Layer 10 of a small transformer language model trained on English Wikipedia (14 layers, counted from 0, width 128).
Take only the direct path to the model's output, skipping the later layers: a vector added to the residual stream pushes a token's score in proportion to its dot product with that token's output vector.

Output vectors of the tokens that the questions are about. A number n stands for (n - 128) times 0.012.
"== ": 133, 122, 73, 199, 108, 128, 132, 195, 109, 25, 133, 119, 114, 129, 133, 142, 140, 160, 88, 179, 134, 173, 99, 121, 160, 118, 77, 126, 123, 104, 181, 126, 106, 79, 125, 227, 130, 197, 151, 97, 140, 124, 87, 115, 124, 23, 177, 124, 241, 203, 138, 112, 180, 116, 244, 105, 168, 85, 114, 118, 93, 144, 162, 90, 109, 178, 138, 149, 162, 124, 174, 148, 183, 111, 138, 48, 121, 126, 141, 133, 80, 114, 149, 94, 128, 48, 92, 122, 158, 162, 106, 74, 108, 68, 119, 57, 78, 113, 86, 92, 87, 106, 138, 109, 101, 116, 89, 88, 119, 95, 101, 152, 132, 110, 81, 133, 113, 148, 173, 122, 153, 128, 135, 162, 115, 182, 139, 168
"oph": 166, 108, 141, 130, 164, 150, 130, 157, 114, 110, 104, 164, 162, 133, 100, 114, 141, 149, 91, 176, 118, 128, 157, 137, 141, 137, 89, 144, 156, 118, 189, 193, 148, 104, 124, 144, 182, 149, 96, 150, 179, 81, 111, 149, 50, 171, 91, 157, 131, 160, 137, 114, 126, 95, 157, 117, 130, 124, 169, 84, 121, 154, 102, 123, 77, 179, 79, 144, 153, 54, 141, 123, 158, 127, 114, 100, 79, 90, 118, 52, 110, 61, 103, 133, 81, 108, 113, 127, 109, 107, 127, 127, 146, 144, 132, 90, 157, 92, 154, 141, 110, 139, 101, 189, 142, 96, 149, 147, 138, 128, 177, 128, 91, 119, 85, 113, 130, 128, 85, 133, 129, 141, 128, 113, 136, 147, 122, 109
");": 137, 147, 136, 223, 136, 178, 149, 109, 93, 98, 93, 144, 170, 144, 110, 137, 145, 114, 136, 150, 103, 144, 157, 132, 71, 98, 73, 114, 60, 154, 167, 168, 83, 66, 121, 187, 176, 160, 120, 115, 201, 156, 75, 59, 105, 84, 83, 81, 217, 103, 132, 84, 116, 104, 169, 73, 82, 106, 98, 123, 152, 90, 159, 134, 73, 75, 106, 86, 145, 142, 104, 123, 107, 131, 107, 62, 59, 72, 83, 47, 92, 150, 87, 35, 210, 67, 90, 165, 201, 170, 156, 119, 62, 84, 147, 128, 157, 60, 89, 128, 111, 71, 135, 171, 85, 93, 91, 157, 118, 73, 185, 70, 124, 79, 119, 141, 128, 139, 84, 155, 105, 104, 112, 160, 136, 243, 117, 65
"ran": 100, 157, 101, 158, 153, 136, 127, 122, 145, 103, 121, 54, 155, 126, 120, 162, 140, 103, 127, 171, 112, 91, 137, 126, 70, 107, 161, 94, 149, 168, 148, 161, 138, 107, 137, 133, 108, 126, 154, 110, 168, 122, 151, 193, 113, 120, 121, 150, 187, 157, 137, 173, 66, 114, 110, 74, 192, 106, 127, 178, 91, 107, 112, 148, 108, 170, 117, 131, 120, 147, 162, 132, 135, 155, 103, 107, 133, 97, 115, 104, 187, 128, 137, 123, 165, 136, 123, 151, 136, 113, 188, 93, 165, 133, 134, 84, 153, 124, 98, 104, 129, 119, 94, 122, 139, 162, 101, 108, 124, 133, 146, 107, 161, 156, 115, 95, 197, 142, 116, 86, 158, 152, 141, 106, 169, 192, 145, 113
"team": 97, 121, 125, 110, 122, 93, 133, 141, 149, 80, 95, 84, 145, 129, 107, 121, 164, 109, 123, 193, 91, 161, 163, 109, 77, 76, 34, 142, 149, 154, 170, 146, 142, 112, 102, 174, 148, 148, 112, 118, 147, 130, 84, 122, 75, 40, 84, 137, 159, 175, 129, 120, 120, 142, 142, 29, 124, 154, 141, 114, 158, 156, 127, 118, 108, 167, 119, 109, 171, 106, 204, 172, 86, 87, 152, 85, 84, 82, 105, 64, 159, 115, 97, 50, 144, 114, 85, 163, 141, 132, 128, 130, 124, 88, 205, 99, 133, 139, 123, 144, 122, 65, 108, 190, 99, 144, 123, 153, 95, 91, 153, 92, 96, 135, 104, 83, 155, 192, 66, 114, 101, 127, 109, 90, 179, 216, 81, 114
"-": 110, 109, 129, 114, 92, 101, 135, 124, 160, 114, 101, 124, 157, 165, 162, 158, 128, 132, 108, 121, 92, 130, 167, 117, 154, 145, 153, 159, 126, 135, 107, 107, 144, 131, 110, 140, 105, 122, 197, 126, 104, 97, 147, 85, 112, 127, 141, 171, 134, 97, 132, 103, 154, 120, 133, 148, 148, 135, 111, 102, 142, 108, 107, 111, 107, 88, 121, 108, 95, 151, 95, 118, 169, 147, 140, 163, 126, 136, 147, 80, 149, 139, 77, 123, 119, 132, 145, 125, 88, 86, 84, 116, 152, 144, 95, 137, 119, 108, 206, 146, 119, 148, 132, 125, 177, 152, 65, 82, 127, 126, 90, 121, 121, 116, 93, 162, 103, 127, 116, 144, 137, 127, 83, 118, 127, 104, 90, 169
"self": 147, 124, 119, 132, 212, 137, 115, 74, 107, 132, 116, 102, 84, 142, 127, 126, 124, 164, 138, 189, 154, 171, 148, 176, 65, 121, 89, 87, 80, 93, 145, 162, 99, 126, 109, 171, 116, 104, 57, 71, 128, 153, 81, 153, 127, 63, 93, 126, 182, 147, 161, 102, 162, 137, 140, 47, 86, 134, 147, 104, 118, 87, 162, 29, 107, 119, 152, 155, 161, 91, 137, 100, 105, 157, 57, 66, 114, 112, 104, 118, 129, 153, 83, 103, 197, 115, 96, 120, 109, 99, 154, 108, 159, 120, 137, 103, 107, 92, 109, 98, 146, 164, 99, 123, 106, 128, 79, 197, 130, 168, 154, 81, 111, 94, 103, 103, 119, 108, 200, 113, 168, 136, 126, 154, 101, 165, 187, 137
"2": 117, 138, 158, 98, 127, 106, 159, 117, 125, 146, 172, 145, 124, 141, 182, 138, 136, 125, 143, 106, 102, 113, 125, 137, 165, 77, 72, 122, 105, 167, 153, 122, 123, 148, 126, 154, 147, 107, 84, 144, 108, 119, 135, 118, 131, 79, 93, 104, 103, 116, 137, 149, 148, 114, 148, 115, 106, 118, 157, 113, 138, 106, 133, 105, 132, 149, 112, 104, 115, 129, 138, 138, 116, 151, 122, 107, 126, 97, 169, 135, 151, 153, 114, 120, 121, 143, 101, 97, 88, 158, 99, 150, 141, 110, 100, 91, 160, 125, 118, 147, 186, 128, 73, 106, 114, 99, 90, 152, 101, 141, 118, 129, 139, 136, 113, 112, 135, 157, 111, 152, 121, 138, 127, 138, 108, 144, 108, 146
"C": 120, 113, 154, 94, 91, 102, 132, 169, 102, 166, 138, 125, 142, 115, 95, 124, 135, 147, 151, 126, 153, 121, 123, 125, 139, 137, 123, 106, 119, 146, 152, 127, 131, 145, 110, 95, 96, 136, 133, 158, 140, 103, 125, 123, 153, 153, 97, 106, 71, 137, 81, 107, 118, 146, 92, 125, 109, 139, 99, 88, 115, 136, 156, 124, 135, 158, 135, 92, 133, 145, 107, 136, 115, 158, 139, 145, 122, 137, 151, 164, 122, 139, 141, 130, 101, 129, 108, 145, 133, 152, 138, 109, 102, 146, 124, 134, 128, 111, 152, 94, 92, 135, 117, 129, 133, 128, 123, 112, 132, 114, 129, 120, 119, 126, 128, 141, 94, 126, 124, 142, 124, 124, 84, 123, 165, 104, 141, 126
"tain ": 152, 64, 117, 118, 210, 168, 111, 146, 108, 145, 94, 112, 155, 107, 213, 157, 159, 128, 124, 194, 166, 151, 156, 152, 94, 119, 162, 82, 144, 146, 129, 144, 111, 70, 88, 153, 71, 101, 122, 39, 160, 123, 139, 123, 81, 70, 82, 106, 223, 175, 112, 94, 115, 95, 86, 24, 58, 150, 135, 156, 87, 113, 125, 94, 66, 133, 146, 171, 115, 127, 84, 127, 104, 103, 71, 89, 82, 156, 165, 92, 100, 169, 132, 93, 163, 129, 98, 146, 133, 128, 142, 170, 51, 107, 137, 92, 123, 98, 95, 125, 164, 177, 109, 139, 56, 109, 115, 66, 131, 99, 130, 154, 175, 116, 95, 102, 134, 155, 95, 91, 150, 110, 147, 115, 93, 183, 111, 128
"would ": 172, 123, 143, 154, 145, 141, 88, 158, 131, 71, 109, 135, 89, 156, 138, 142, 200, 134, 117, 168, 209, 127, 87, 203, 102, 99, 132, 124, 150, 141, 133, 140, 120, 128, 133, 197, 207, 142, 106, 103, 167, 115, 71, 144, 73, 78, 84, 112, 197, 114, 120, 108, 182, 90, 171, 82, 89, 97, 102, 145, 149, 100, 150, 64, 116, 169, 108, 105, 151, 105, 145, 135, 120, 70, 120, 101, 171, 139, 95, 80, 203, 134, 153, 52, 154, 84, 95, 95, 196, 141, 178, 114, 148, 117, 185, 67, 113, 73, 111, 87, 87, 138, 101, 133, 126, 96, 123, 92, 165, 134, 74, 91, 94, 121, 132, 119, 86, 148, 156, 144, 105, 94, 95, 118, 80, 184, 111, 99

Each question shows what one neuron of this layer's MLP adds at an activation of 1. A number n stands for (n - 128) times 0.0062.

n82: 152, 97, 146, 93, 142, 128, 135, 129, 121, 106, 129, 135, 137, 110, 135, 132, 138, 151, 115, 164, 137, 121, 84, 121, 90, 84, 145, 136, 112, 132, 125, 148, 103, 116, 129, 123, 114, 132, 102, 102, 100, 128, 119, 92, 81, 120, 150, 126, 153, 131, 123, 160, 141, 138, 165, 106, 144, 111, 133, 149, 102, 106, 161, 131, 134, 123, 118, 91, 118, 129, 126, 151, 149, 110, 141, 122, 145, 104, 120, 125, 126, 126, 144, 97, 127, 100, 121, 159, 115, 137, 159, 124, 145, 105, 124, 124, 120, 141, 131, 125, 114, 121, 92, 113, 124, 125, 128, 155, 116, 130, 160, 133, 99, 122, 141, 108, 103, 96, 113, 146, 113, 127, 148, 155, 138, 111, 122, 167
Pushed up most: "== "

n363: 113, 103, 121, 151, 127, 150, 119, 118, 103, 145, 149, 119, 124, 154, 158, 161, 160, 103, 136, 170, 81, 116, 104, 139, 150, 122, 166, 95, 117, 139, 98, 81, 119, 149, 114, 102, 161, 130, 132, 104, 132, 90, 141, 108, 121, 133, 181, 164, 96, 141, 122, 112, 108, 140, 183, 117, 157, 158, 175, 109, 123, 134, 124, 124, 118, 135, 116, 121, 130, 112, 151, 117, 154, 116, 127, 107, 157, 83, 151, 140, 169, 158, 142, 164, 153, 149, 145, 135, 134, 153, 161, 101, 136, 132, 106, 130, 140, 105, 175, 135, 116, 102, 119, 108, 131, 105, 122, 96, 129, 122, 126, 114, 118, 167, 127, 152, 121, 136, 156, 132, 125, 136, 108, 129, 142, 91, 105, 111
Pushed down most: ");"

n9: 119, 147, 180, 106, 154, 105, 92, 140, 91, 178, 122, 150, 123, 129, 137, 171, 136, 124, 178, 147, 140, 158, 143, 111, 136, 99, 162, 113, 97, 124, 140, 93, 167, 105, 157, 116, 111, 165, 78, 146, 113, 169, 129, 95, 161, 147, 129, 160, 141, 124, 98, 142, 128, 120, 129, 123, 141, 123, 148, 109, 151, 118, 122, 95, 117, 130, 97, 161, 125, 110, 110, 97, 129, 131, 179, 113, 173, 104, 133, 116, 157, 148, 159, 141, 96, 127, 154, 107, 115, 111, 112, 80, 164, 139, 102, 107, 145, 121, 98, 140, 146, 88, 133, 176, 126, 138, 116, 106, 125, 166, 122, 160, 111, 129, 147, 146, 151, 153, 132, 151, 102, 134, 163, 105, 128, 139, 92, 89
Pushed up most: "2"

n72: 133, 176, 123, 86, 109, 129, 132, 114, 127, 109, 109, 132, 151, 89, 172, 133, 132, 115, 112, 139, 103, 76, 120, 126, 115, 111, 84, 102, 133, 141, 116, 116, 113, 154, 128, 178, 134, 105, 143, 129, 177, 150, 92, 148, 163, 108, 95, 120, 95, 122, 114, 128, 161, 138, 128, 129, 109, 174, 140, 96, 102, 117, 144, 149, 104, 83, 160, 131, 119, 138, 74, 80, 135, 160, 156, 138, 94, 131, 150, 118, 98, 93, 111, 132, 139, 124, 155, 116, 125, 109, 111, 123, 141, 166, 169, 121, 148, 117, 136, 162, 141, 106, 148, 141, 118, 118, 126, 143, 127, 118, 132, 112, 159, 150, 163, 117, 134, 78, 132, 110, 105, 127, 126, 86, 190, 104, 153, 124
Pushed up most: ");"

n402: 127, 134, 95, 95, 140, 115, 142, 153, 129, 77, 110, 96, 178, 119, 109, 159, 139, 83, 127, 147, 119, 134, 115, 116, 112, 183, 112, 109, 82, 137, 107, 130, 153, 115, 141, 122, 82, 121, 139, 111, 128, 127, 137, 141, 172, 145, 123, 117, 144, 167, 147, 94, 147, 137, 138, 105, 121, 105, 104, 151, 120, 147, 156, 73, 158, 117, 124, 118, 148, 104, 158, 134, 134, 134, 139, 132, 168, 94, 120, 111, 127, 103, 163, 164, 131, 117, 108, 142, 102, 114, 138, 122, 132, 143, 137, 108, 134, 152, 103, 134, 115, 84, 138, 59, 115, 105, 135, 115, 162, 123, 127, 173, 117, 129, 123, 136, 152, 135, 86, 156, 123, 151, 102, 118, 139, 153, 120, 139
Which three tokens does it push up most, strongest first? "== ", "ran", "team"

n112: 137, 155, 117, 151, 109, 130, 118, 129, 154, 113, 118, 118, 136, 137, 115, 155, 164, 118, 118, 131, 116, 124, 110, 120, 147, 113, 168, 127, 127, 126, 174, 143, 147, 136, 160, 111, 103, 118, 146, 109, 133, 131, 118, 133, 95, 133, 105, 101, 116, 141, 132, 142, 126, 116, 133, 121, 140, 124, 155, 108, 109, 121, 138, 105, 171, 109, 106, 166, 131, 119, 95, 173, 88, 126, 136, 124, 140, 137, 126, 121, 169, 122, 96, 109, 104, 105, 146, 147, 135, 152, 149, 101, 128, 110, 125, 100, 152, 122, 142, 121, 146, 158, 124, 148, 133, 157, 116, 95, 99, 136, 122, 135, 140, 139, 107, 120, 109, 150, 137, 146, 159, 170, 119, 119, 126, 115, 84, 131
Which three tokens does it push up most, strongest first? "ran", "would ", "-"

n447: 136, 113, 116, 152, 90, 123, 159, 124, 114, 145, 175, 139, 107, 148, 140, 122, 154, 114, 99, 164, 109, 114, 141, 153, 143, 109, 144, 144, 164, 147, 132, 149, 138, 111, 137, 109, 155, 116, 93, 133, 149, 145, 122, 120, 157, 75, 139, 104, 171, 156, 85, 139, 134, 101, 121, 129, 137, 119, 107, 117, 116, 156, 103, 120, 103, 123, 121, 111, 106, 122, 151, 137, 96, 119, 120, 144, 131, 86, 127, 119, 132, 140, 142, 132, 152, 127, 90, 114, 128, 124, 106, 113, 86, 138, 117, 111, 121, 118, 136, 135, 135, 111, 133, 113, 151, 142, 144, 114, 121, 110, 118, 116, 131, 130, 172, 138, 106, 140, 98, 125, 110, 94, 148, 110, 174, 108, 95, 127
Pushed down most: "self"

n356: 122, 103, 128, 78, 107, 152, 149, 119, 197, 117, 114, 131, 130, 149, 150, 110, 121, 133, 133, 76, 125, 128, 148, 103, 98, 121, 111, 130, 128, 138, 112, 76, 150, 131, 144, 167, 127, 93, 113, 112, 81, 121, 137, 119, 133, 113, 140, 143, 142, 140, 131, 97, 137, 129, 105, 114, 91, 138, 136, 120, 121, 92, 152, 96, 107, 178, 125, 105, 171, 114, 114, 134, 120, 146, 150, 119, 150, 128, 96, 113, 117, 112, 104, 106, 105, 103, 132, 68, 117, 125, 162, 105, 114, 134, 181, 124, 121, 135, 117, 127, 134, 145, 148, 151, 126, 125, 104, 110, 129, 121, 164, 122, 114, 126, 88, 124, 133, 139, 108, 133, 110, 95, 105, 151, 115, 133, 124, 120
Pushed up most: "team"

n232: 93, 145, 130, 143, 111, 111, 120, 175, 139, 126, 104, 99, 146, 102, 155, 126, 94, 154, 113, 157, 144, 108, 152, 88, 129, 131, 100, 152, 135, 151, 113, 118, 121, 130, 106, 132, 100, 140, 136, 120, 128, 132, 119, 106, 154, 145, 134, 148, 145, 146, 142, 113, 140, 145, 129, 104, 148, 148, 127, 135, 141, 138, 129, 126, 120, 150, 135, 115, 120, 100, 125, 136, 143, 102, 169, 119, 140, 114, 136, 131, 151, 138, 147, 122, 148, 171, 103, 132, 107, 129, 133, 133, 128, 136, 126, 140, 106, 132, 117, 111, 140, 101, 123, 131, 150, 120, 138, 107, 122, 132, 132, 114, 129, 153, 116, 96, 130, 151, 143, 155, 133, 114, 108, 150, 151, 108, 95, 117
Pushed down most: "self"

n131: 160, 126, 124, 137, 155, 108, 140, 108, 124, 133, 140, 138, 84, 135, 125, 97, 124, 144, 163, 134, 118, 119, 124, 133, 163, 134, 136, 94, 137, 95, 146, 119, 126, 170, 105, 118, 114, 116, 113, 113, 153, 132, 136, 143, 114, 152, 147, 145, 121, 151, 131, 125, 111, 123, 146, 108, 125, 130, 151, 133, 111, 134, 106, 125, 192, 179, 138, 112, 145, 134, 131, 105, 114, 144, 103, 108, 105, 128, 108, 129, 145, 142, 90, 148, 153, 131, 132, 85, 118, 144, 100, 115, 131, 93, 121, 116, 110, 119, 126, 159, 154, 111, 134, 137, 144, 162, 114, 142, 120, 101, 126, 136, 124, 111, 136, 150, 138, 141, 127, 158, 114, 153, 135, 88, 119, 125, 138, 116
Which three tokens does it push up most, strongest first? "self", "2", "oph"

n5: 127, 132, 155, 112, 131, 137, 103, 95, 156, 131, 127, 138, 132, 99, 84, 130, 97, 134, 105, 134, 120, 119, 105, 107, 99, 131, 135, 139, 88, 148, 128, 93, 114, 130, 139, 139, 145, 137, 109, 85, 104, 145, 79, 127, 164, 162, 132, 136, 138, 141, 134, 153, 102, 132, 191, 94, 95, 129, 104, 110, 148, 110, 121, 164, 87, 127, 154, 151, 100, 163, 114, 120, 131, 113, 166, 96, 129, 117, 133, 148, 169, 138, 119, 83, 149, 127, 105, 137, 132, 135, 131, 158, 119, 117, 110, 107, 149, 125, 141, 121, 145, 106, 83, 137, 144, 123, 137, 149, 147, 151, 127, 123, 124, 106, 106, 151, 110, 111, 143, 146, 146, 96, 99, 131, 107, 136, 143, 100
Pushed up most: ");"

n69: 116, 147, 127, 139, 163, 125, 153, 91, 159, 125, 160, 133, 111, 134, 117, 112, 146, 137, 136, 98, 139, 131, 158, 90, 149, 109, 133, 125, 123, 119, 72, 139, 137, 116, 107, 131, 119, 128, 123, 131, 106, 79, 150, 154, 151, 150, 111, 155, 113, 58, 167, 142, 145, 127, 121, 137, 133, 150, 106, 155, 155, 134, 127, 120, 120, 125, 136, 117, 141, 136, 136, 83, 128, 93, 146, 123, 133, 101, 123, 136, 121, 140, 123, 102, 132, 150, 151, 157, 168, 112, 130, 129, 136, 166, 107, 115, 128, 133, 151, 149, 118, 152, 142, 149, 134, 122, 127, 113, 71, 128, 78, 138, 133, 102, 117, 149, 131, 121, 147, 138, 167, 146, 149, 98, 157, 110, 186, 167
Pushed up most: "-"

n143: 123, 100, 118, 143, 116, 123, 130, 134, 106, 142, 114, 131, 146, 142, 98, 147, 87, 118, 119, 176, 140, 121, 122, 160, 123, 97, 124, 167, 131, 111, 169, 102, 123, 176, 106, 122, 114, 118, 93, 128, 87, 116, 134, 138, 103, 116, 150, 138, 118, 167, 91, 135, 125, 115, 137, 127, 105, 104, 157, 137, 124, 116, 115, 121, 152, 103, 72, 135, 115, 149, 93, 151, 75, 133, 147, 146, 120, 104, 116, 111, 137, 126, 152, 159, 123, 116, 122, 143, 143, 142, 129, 131, 143, 155, 97, 146, 118, 138, 103, 101, 172, 198, 130, 115, 129, 126, 145, 132, 129, 115, 123, 135, 144, 95, 125, 105, 94, 145, 156, 114, 108, 108, 121, 105, 107, 123, 98, 133
Pushed down most: ");"